Layer 2 of a small transformer language model trained on English Wikipedia (12 layers, counted from 0, width 128).
A neuron adds its activation times its output weights to the MLP's output. To switch it off is to set its activation to zero at one token and run the rest of the model.

Output weights of the MLP neurons that the questions are about. A number n stands for (n - 500) times 0.0007.
n31: 162,446,495,702,323,543,632,601,638,639,656,191,577,510,561,322,558,442,646,584,472,393,515,394,597,606,422,356,476,669,480,272,409,685,719,347,715,302,505,175,716,729,609,274,477,241,614,347,432,600,672,567,620,495,555,505,509,384,727,649,137,505,108,514,470,329,440,336,270,528,405,714,744,551,596,885,373,525,631,624,138,283,646,662,523,539,850,370,395,518,565,532,423,400,585,500,495,535,495,594,534,441,615,438,384,338,802,438,495,741,697,304,649,208,505,404,378,677,354,387,902,377,339,351,444,514,711,560
n67: 662,717,368,495,519,572,781,656,545,622,209,327,632,417,331,307,205,477,380,646,603,472,420,667,500,525,320,460,365,255,729,577,455,522,593,473,278,358,694,303,435,491,396,514,679,355,333,523,550,671,754,422,601,406,721,376,500,294,756,425,425,523,473,632,659,359,347,568,723,477,500,341,435,702,632,645,424,758,673,521,515,355,402,741,303,192,491,950,392,646,448,621,661,586,614,336,342,623,284,509,383,653,452,673,509,668,444,617,329,263,536,441,491,400,704,292,534,487,293,470,760,737,491,751,295,422,377,343
n108: 680,421,530,550,367,457,458,484,628,763,443,449,552,483,378,418,391,496,228,567,572,518,249,687,541,587,592,350,445,428,797,534,581,453,552,564,311,517,330,161,434,535,368,619,550,483,671,509,591,747,508,398,676,627,442,566,400,357,781,540,308,538,513,724,709,383,384,371,315,312,602,542,627,486,582,325,352,553,580,480,610,735,941,595,442,356,399,203,547,577,687,520,718,624,357,299,551,764,549,656,584,188,392,764,383,628,358,705,338,458,440,468,504,287,350,341,480,700,475,345,689,541,649,301,428,401,371,637
n182: 476,248,666,504,408,725,552,279,263,572,326,631,708,447,349,388,159,292,269,575,500,682,534,449,743,549,298,582,761,516,617,444,468,396,477,452,650,623,722,444,586,632,468,508,383,244,548,350,525,536,450,478,688,452,513,343,622,496,496,504,461,162,476,472,450,496,691,400,436,484,684,397,715,603,606,535,492,575,627,530,357,462,540,563,610,438,437,476,641,676,797,365,570,689,411,757,407,576,685,711,429,367,534,586,435,292,592,548,360,574,235,700,666,474,239,455,485,661,554,385,284,600,334,533,512,476,431,441
n191: 395,526,673,549,570,500,691,508,664,952,427,372,453,406,405,369,552,466,781,731,475,440,504,377,455,461,621,279,513,371,387,403,648,567,543,702,348,717,240,246,406,522,416,570,589,733,374,564,808,525,360,358,445,280,645,650,558,517,487,412,278,374,438,466,631,602,553,491,597,525,458,492,358,513,487,463,621,448,479,182,672,352,417,631,430,672,397,821,243,328,512,379,504,563,601,442,521,465,570,566,378,539,646,644,573,565,388,664,295,296,636,326,611,211,569,642,695,432,564,276,366,251,422,394,454,253,441,712
n204: 475,454,293,607,734,254,490,577,565,563,546,352,373,761,446,360,639,424,601,672,365,515,279,466,505,192,495,392,540,500,354,274,485,535,443,419,530,622,334,311,529,726,199,448,835,738,636,677,664,615,562,631,411,520,684,459,564,260,370,579,716,686,648,298,338,431,383,197,834,520,430,934,485,575,333,264,644,369,292,636,300,968,664,407,500,526,436,520,596,275,232,365,490,224,579,534,974,474,704,118,547,510,622,383,735,490,709,344,50,798,414,359,510,420,355,404,486,433,284,371,619,549,541,536,445,571,606,578
n209: 367,423,469,158,651,496,570,568,350,560,514,535,518,572,513,505,604,370,481,569,610,382,639,513,676,893,545,509,579,264,564,610,434,579,595,646,575,603,524,469,410,486,315,537,560,433,385,371,478,372,399,212,372,474,555,328,314,536,504,611,694,522,552,367,440,745,713,410,170,619,518,470,505,246,322,422,299,532,617,673,685,477,544,483,629,541,639,565,703,698,419,466,442,742,634,686,668,301,220,343,582,664,812,522,643,477,630,694,236,350,585,628,162,346,455,734,337,605,255,580,473,400,183,460,675,85,522,393
n215: 702,437,514,700,369,472,412,550,617,353,596,231,600,433,764,424,716,724,545,800,378,756,835,532,363,382,215,610,692,305,422,533,566,575,487,524,594,543,562,719,186,235,909,417,273,97,420,457,390,326,522,464,342,733,765,308,380,648,477,480,459,693,551,514,402,486,445,743,649,829,378,592,514,765,301,289,412,378,421,408,268,451,710,253,454,404,320,463,585,312,591,473,443,533,618,601,576,692,593,133,242,524,460,529,467,485,562,679,491,605,372,504,500,525,592,701,326,504,338,684,195,667,336,548,393,600,500,600
n235: 447,271,438,225,351,574,630,496,574,354,379,530,367,536,409,312,196,775,593,586,792,491,505,487,358,512,581,530,587,465,737,601,438,644,290,258,650,633,655,617,292,639,570,500,466,425,294,328,585,211,483,495,406,721,738,554,423,375,779,349,603,609,569,606,555,513,606,112,361,478,448,685,680,612,593,436,392,555,513,582,731,391,526,466,389,442,676,504,189,458,462,601,679,675,633,423,509,523,249,219,432,401,528,327,420,677,400,776,635,359,553,812,380,681,446,727,508,450,475,375,464,721,518,243,335,332,703,645
n257: 482,731,482,594,473,443,395,585,579,592,631,483,817,581,535,348,518,473,486,344,425,473,394,667,329,414,812,577,737,373,560,535,690,337,268,708,465,357,510,513,389,188,584,578,543,317,456,491,855,482,315,371,471,727,694,261,392,599,447,537,310,800,717,313,537,281,427,290,630,646,522,292,563,824,304,379,557,587,596,776,519,459,294,573,487,468,535,427,394,374,547,483,527,575,727,738,473,625,748,570,491,655,328,540,554,322,437,381,588,534,638,570,335,463,459,530,504,424,149,256,222,467,128,710,539,442,447,586
n281: 621,462,453,762,596,458,657,321,574,300,285,449,641,362,532,365,433,462,292,500,602,691,314,468,394,478,447,286,537,302,626,565,565,505,482,500,313,453,618,357,423,791,430,563,541,632,724,664,562,235,153,637,203,491,563,181,651,519,477,656,336,710,408,509,427,509,635,279,431,565,505,340,352,440,599,445,472,364,633,522,455,577,537,541,418,400,592,400,411,540,581,634,486,863,823,537,430,896,612,463,278,514,662,264,571,659,465,887,704,486,538,636,24,406,625,941,478,335,250,465,322,705,299,693,541,241,505,500
n385: 569,504,512,264,759,508,456,380,343,648,529,377,545,319,599,461,187,377,346,627,777,339,365,425,539,522,550,453,388,428,684,601,658,279,640,358,374,451,589,468,590,397,169,446,527,451,743,459,377,706,477,399,443,560,411,583,749,623,564,686,619,609,508,533,676,398,598,509,343,367,620,536,421,152,708,421,528,672,405,809,448,362,320,735,433,747,504,385,177,488,422,500,508,625,530,666,532,525,361,695,513,259,581,573,434,362,401,504,416,390,447,466,433,662,596,596,313,631,542,608,404,483,284,688,512,635,463,414
n462: 240,364,195,314,427,377,509,450,424,367,903,589,352,842,458,749,389,466,365,843,495,471,203,776,923,689,466,523,561,411,441,794,367,429,464,500,377,668,396,472,628,297,694,769,486,281,443,495,380,533,798,659,451,467,268,447,681,481,580,500,639,245,347,714,692,445,436,383,889,514,519,87,403,364,615,629,514,662,435,266,449,329,280,302,578,664,444,551,453,685,624,441,664,486,510,542,571,525,613,537,466,685,675,533,366,617,563,509,321,431,562,611,598,440,412,431,567,586,414,239,76,556,344,682,608,519,414,404
n488: 429,682,668,608,500,763,580,739,470,410,531,435,485,335,795,451,484,428,607,366,424,245,293,249,227,693,349,678,520,615,153,713,343,535,476,510,597,454,316,631,667,661,581,474,446,536,627,301,423,637,379,654,410,525,352,329,510,541,212,426,158,439,236,296,247,342,608,265,666,313,455,629,614,473,684,713,831,516,545,713,369,390,626,638,751,231,336,713,475,510,874,670,794,647,479,530,485,351,336,885,594,182,564,172,515,662,380,328,692,436,526,495,590,580,829,711,601,500,544,100,260,386,354,418,700,510,750,485
n507: 541,581,504,623,543,256,385,572,417,418,377,459,571,534,655,300,183,487,522,419,570,547,378,560,504,458,266,100,504,570,595,384,537,611,360,562,521,538,587,335,452,521,367,410,356,458,409,249,521,459,500,392,341,635,755,449,524,812,483,513,642,624,366,492,397,282,488,348,408,359,422,500,598,403,312,670,553,651,549,237,585,620,467,617,581,284,732,833,359,563,617,662,230,483,765,703,558,726,547,324,268,654,299,374,685,663,586,620,661,641,550,601,573,561,509,696,449,508,563,393,274,567,381,718,648,366,634,436

Each question names a token from some text and the token that comes next. It shows the activations a of the neurons there, in the order above. A number n stands for (n - 500) times 0.0085.

Then comes g, the gradient of the next token's log-probability with respect to the MLP's output, scaled to length 1. A neuron's effect is roughly proportional to its activation times (output weights . g). A number n stands for (n - 500) times 0.00073.

" |", then " Shin"
a: 500,500,500,500,500,500,501,574,500,500,500,500,500,500,588
g: 510,531,510,683,430,823,614,403,562,449,491,629,228,612,434,546,564,454,526,451,264,514,572,307,440,543,604,514,279,541,409,695,356,455,578,330,633,570,622,586,546,813,614,322,563,544,501,266,706,479,771,479,433,623,645,445,428,280,644,440,464,508,394,306,499,485,462,326,422,644,588,494,277,620,435,510,552,653,368,378,379,491,493,180,399,372,529,454,478,698,576,425,474,598,560,392,716,439,523,663,590,462,712,354,587,509,502,514,610,441,521,630,469,352,625,441,527,358,469,504,579,535,364,487,458,646,275,450
Which neuron, switched off, raises the next token's probability most? n507

"s", then " as"
a: 505,500,500,609,533,500,515,500,500,500,500,500,500,500,500
g: 627,568,198,537,465,481,425,433,553,601,593,312,359,385,410,569,354,512,517,500,528,295,456,647,631,513,433,470,601,550,383,470,477,435,431,462,514,493,596,621,490,368,526,474,725,663,453,607,597,356,598,659,562,476,274,799,784,648,395,410,638,517,358,666,573,345,554,601,403,497,558,653,461,523,389,598,346,485,447,645,396,506,427,338,657,343,448,435,725,581,360,666,469,678,584,664,492,436,666,396,544,495,145,514,451,517,592,600,248,455,575,287,234,330,639,439,544,597,412,460,550,544,371,488,486,701,621,368
Which neuron, switched off, raises the next token's probability most? n182

" with", then " the"
a: 500,500,500,500,901,500,503,502,500,500,500,500,500,514,514
g: 411,617,576,482,688,699,602,599,539,523,689,632,469,570,451,321,630,605,541,636,532,706,496,376,468,346,574,481,510,342,364,474,624,471,474,329,366,269,424,498,332,492,350,628,383,657,572,382,320,423,472,634,403,505,377,714,353,444,432,542,572,283,531,498,558,414,488,728,688,575,563,633,375,563,579,244,362,562,637,609,492,565,676,285,602,608,359,467,472,532,575,474,352,355,721,350,496,150,435,550,451,422,429,471,538,560,540,573,704,616,605,405,456,263,565,382,793,699,403,592,375,465,413,440,455,604,557,431
Which neuron, switched off, lowers the next token's probability most? n191

" (", then "E"
a: 500,500,500,500,504,500,620,500,500,500,520,500,500,500,500
g: 647,380,418,390,457,599,608,347,459,552,530,744,558,332,781,551,353,392,616,548,500,479,616,523,692,439,700,410,506,735,477,479,599,446,267,358,491,547,383,505,354,560,649,616,567,599,646,387,501,504,222,354,566,468,317,472,629,504,476,353,392,618,600,326,357,548,492,433,630,522,308,450,644,621,432,454,676,584,820,689,406,607,330,365,599,481,480,557,539,572,708,520,508,545,422,352,443,494,531,379,589,555,674,531,606,435,282,348,491,310,421,637,198,601,419,545,478,587,276,409,336,551,358,518,587,464,544,659
Which neuron, switched off, lowers the next token's probability most? n209

",", then " argued"
a: 500,500,574,500,517,500,523,506,500,500,500,500,500,500,502
g: 485,559,690,717,621,454,587,410,589,335,585,585,904,546,522,581,370,613,510,502,487,468,426,443,465,731,354,396,539,318,534,444,461,472,579,707,399,571,650,658,573,476,536,424,410,301,472,402,505,499,586,382,660,741,556,375,326,384,607,615,473,480,411,363,493,541,518,463,613,371,548,523,564,383,527,379,433,476,398,281,376,628,669,396,380,425,445,676,431,592,512,552,578,686,645,587,302,889,502,362,351,541,483,496,435,386,325,411,435,675,513,395,550,676,520,116,559,569,332,446,397,526,324,534,558,438,606,440
Which neuron, switched off, lowers the next token's probability most? n108

"\n\n", then "By"
a: 500,583,500,500,500,500,500,513,500,500,500,851,500,500,514
g: 525,572,489,502,459,436,698,608,277,484,395,584,660,563,533,379,519,401,357,665,423,685,344,453,658,263,383,378,483,462,327,587,544,609,421,362,403,611,602,349,525,331,543,360,506,452,423,674,436,526,434,471,650,453,635,242,500,362,614,595,546,413,823,498,540,609,718,529,250,449,442,488,535,488,331,443,715,559,649,570,502,424,572,408,528,511,564,394,551,492,476,529,510,543,696,557,494,503,141,632,512,654,396,503,412,594,543,964,671,736,399,487,664,414,376,410,580,393,405,401,472,431,350,491,395,502,536,502
Which neuron, switched off, lowers the next token's probability most? n67

",", then " and"
a: 500,500,756,500,536,500,585,500,500,500,560,500,500,500,501
g: 309,418,485,231,519,466,358,470,299,735,595,529,665,715,378,433,589,432,542,246,503,504,472,384,492,572,265,480,440,474,529,414,416,458,609,672,518,269,310,499,638,609,469,452,476,395,583,671,415,571,547,520,494,799,473,498,512,675,523,427,484,641,590,544,619,590,490,637,552,429,599,741,374,504,516,361,506,460,383,593,633,716,494,494,528,460,284,584,688,434,602,551,500,726,751,422,362,423,509,580,205,334,463,698,410,462,516,535,470,517,338,430,634,505,233,162,401,430,467,506,505,639,544,448,590,647,559,553
Which neuron, switched off, lowers the next token's probability most? n108

"ung", then ","
a: 500,500,500,500,500,500,612,500,500,500,500,500,500,500,500
g: 393,293,408,506,722,437,371,510,383,419,396,445,383,555,579,191,519,524,537,747,423,639,664,616,555,534,372,595,425,514,536,448,491,362,525,431,624,288,625,538,238,603,603,437,556,373,504,568,586,554,489,548,619,569,403,747,736,599,171,638,465,417,444,470,587,566,441,594,297,808,362,640,391,588,281,564,661,276,482,559,367,404,513,568,518,509,538,581,468,625,567,602,626,507,480,468,467,713,529,609,254,612,267,265,548,503,614,459,555,593,529,400,313,494,393,347,569,370,506,390,598,649,546,518,589,485,386,629
Which neuron, switched off, raises the next token's probability most? n209

" The", then " team"
a: 500,502,500,506,500,500,500,500,500,536,500,626,500,500,500
g: 555,456,721,426,488,495,380,519,691,599,317,377,422,499,567,488,657,494,431,502,676,305,337,348,515,617,564,556,438,460,554,419,442,543,739,505,590,620,565,552,463,645,355,482,485,329,467,496,590,562,621,498,495,571,440,616,173,611,649,528,640,406,405,689,301,507,813,490,528,324,611,593,410,255,638,388,440,565,627,490,461,468,475,435,371,615,580,700,408,406,424,434,699,438,227,515,181,380,603,422,348,525,442,372,528,454,576,492,419,537,707,305,423,682,497,410,516,480,250,541,751,547,672,519,609,576,340,615
Which neuron, switched off, lowers the next token's probability most? n385

"wood", then " Park"
a: 500,500,500,500,500,500,507,500,500,500,500,500,569,500,500
g: 433,643,267,423,670,449,481,390,472,441,695,734,563,453,343,732,294,131,493,639,803,426,585,438,522,546,678,583,711,515,596,424,503,513,507,318,752,405,569,675,620,555,582,410,485,610,277,478,466,417,583,500,632,384,275,609,484,280,492,407,565,442,437,502,350,514,469,455,663,544,640,580,471,482,689,496,585,394,554,486,410,718,627,380,436,576,525,360,320,670,561,531,528,445,342,537,522,502,264,519,514,684,521,554,448,419,632,497,377,462,460,530,464,643,549,403,473,507,295,543,616,563,410,582,358,488,164,402
Which neuron, switched off, lowers the next token's probability most? n462

"d", then "d"
a: 500,500,500,500,551,500,579,500,500,500,500,500,500,500,500
g: 293,553,531,366,747,548,302,343,548,417,458,641,563,465,389,525,446,437,631,502,537,385,212,396,597,489,356,481,496,617,518,525,390,476,505,505,504,625,568,510,624,395,378,679,311,358,790,412,612,493,561,785,492,322,641,381,190,514,561,575,298,517,272,407,593,736,690,714,728,456,644,502,509,579,492,597,690,458,529,590,415,464,346,487,583,236,473,630,537,620,294,623,532,451,583,381,414,609,430,323,666,826,440,462,575,578,408,623,524,474,482,539,536,539,383,498,511,510,381,439,501,572,439,434,408,360,401,587
Which neuron, switched off, lowers the next token's probability most? n209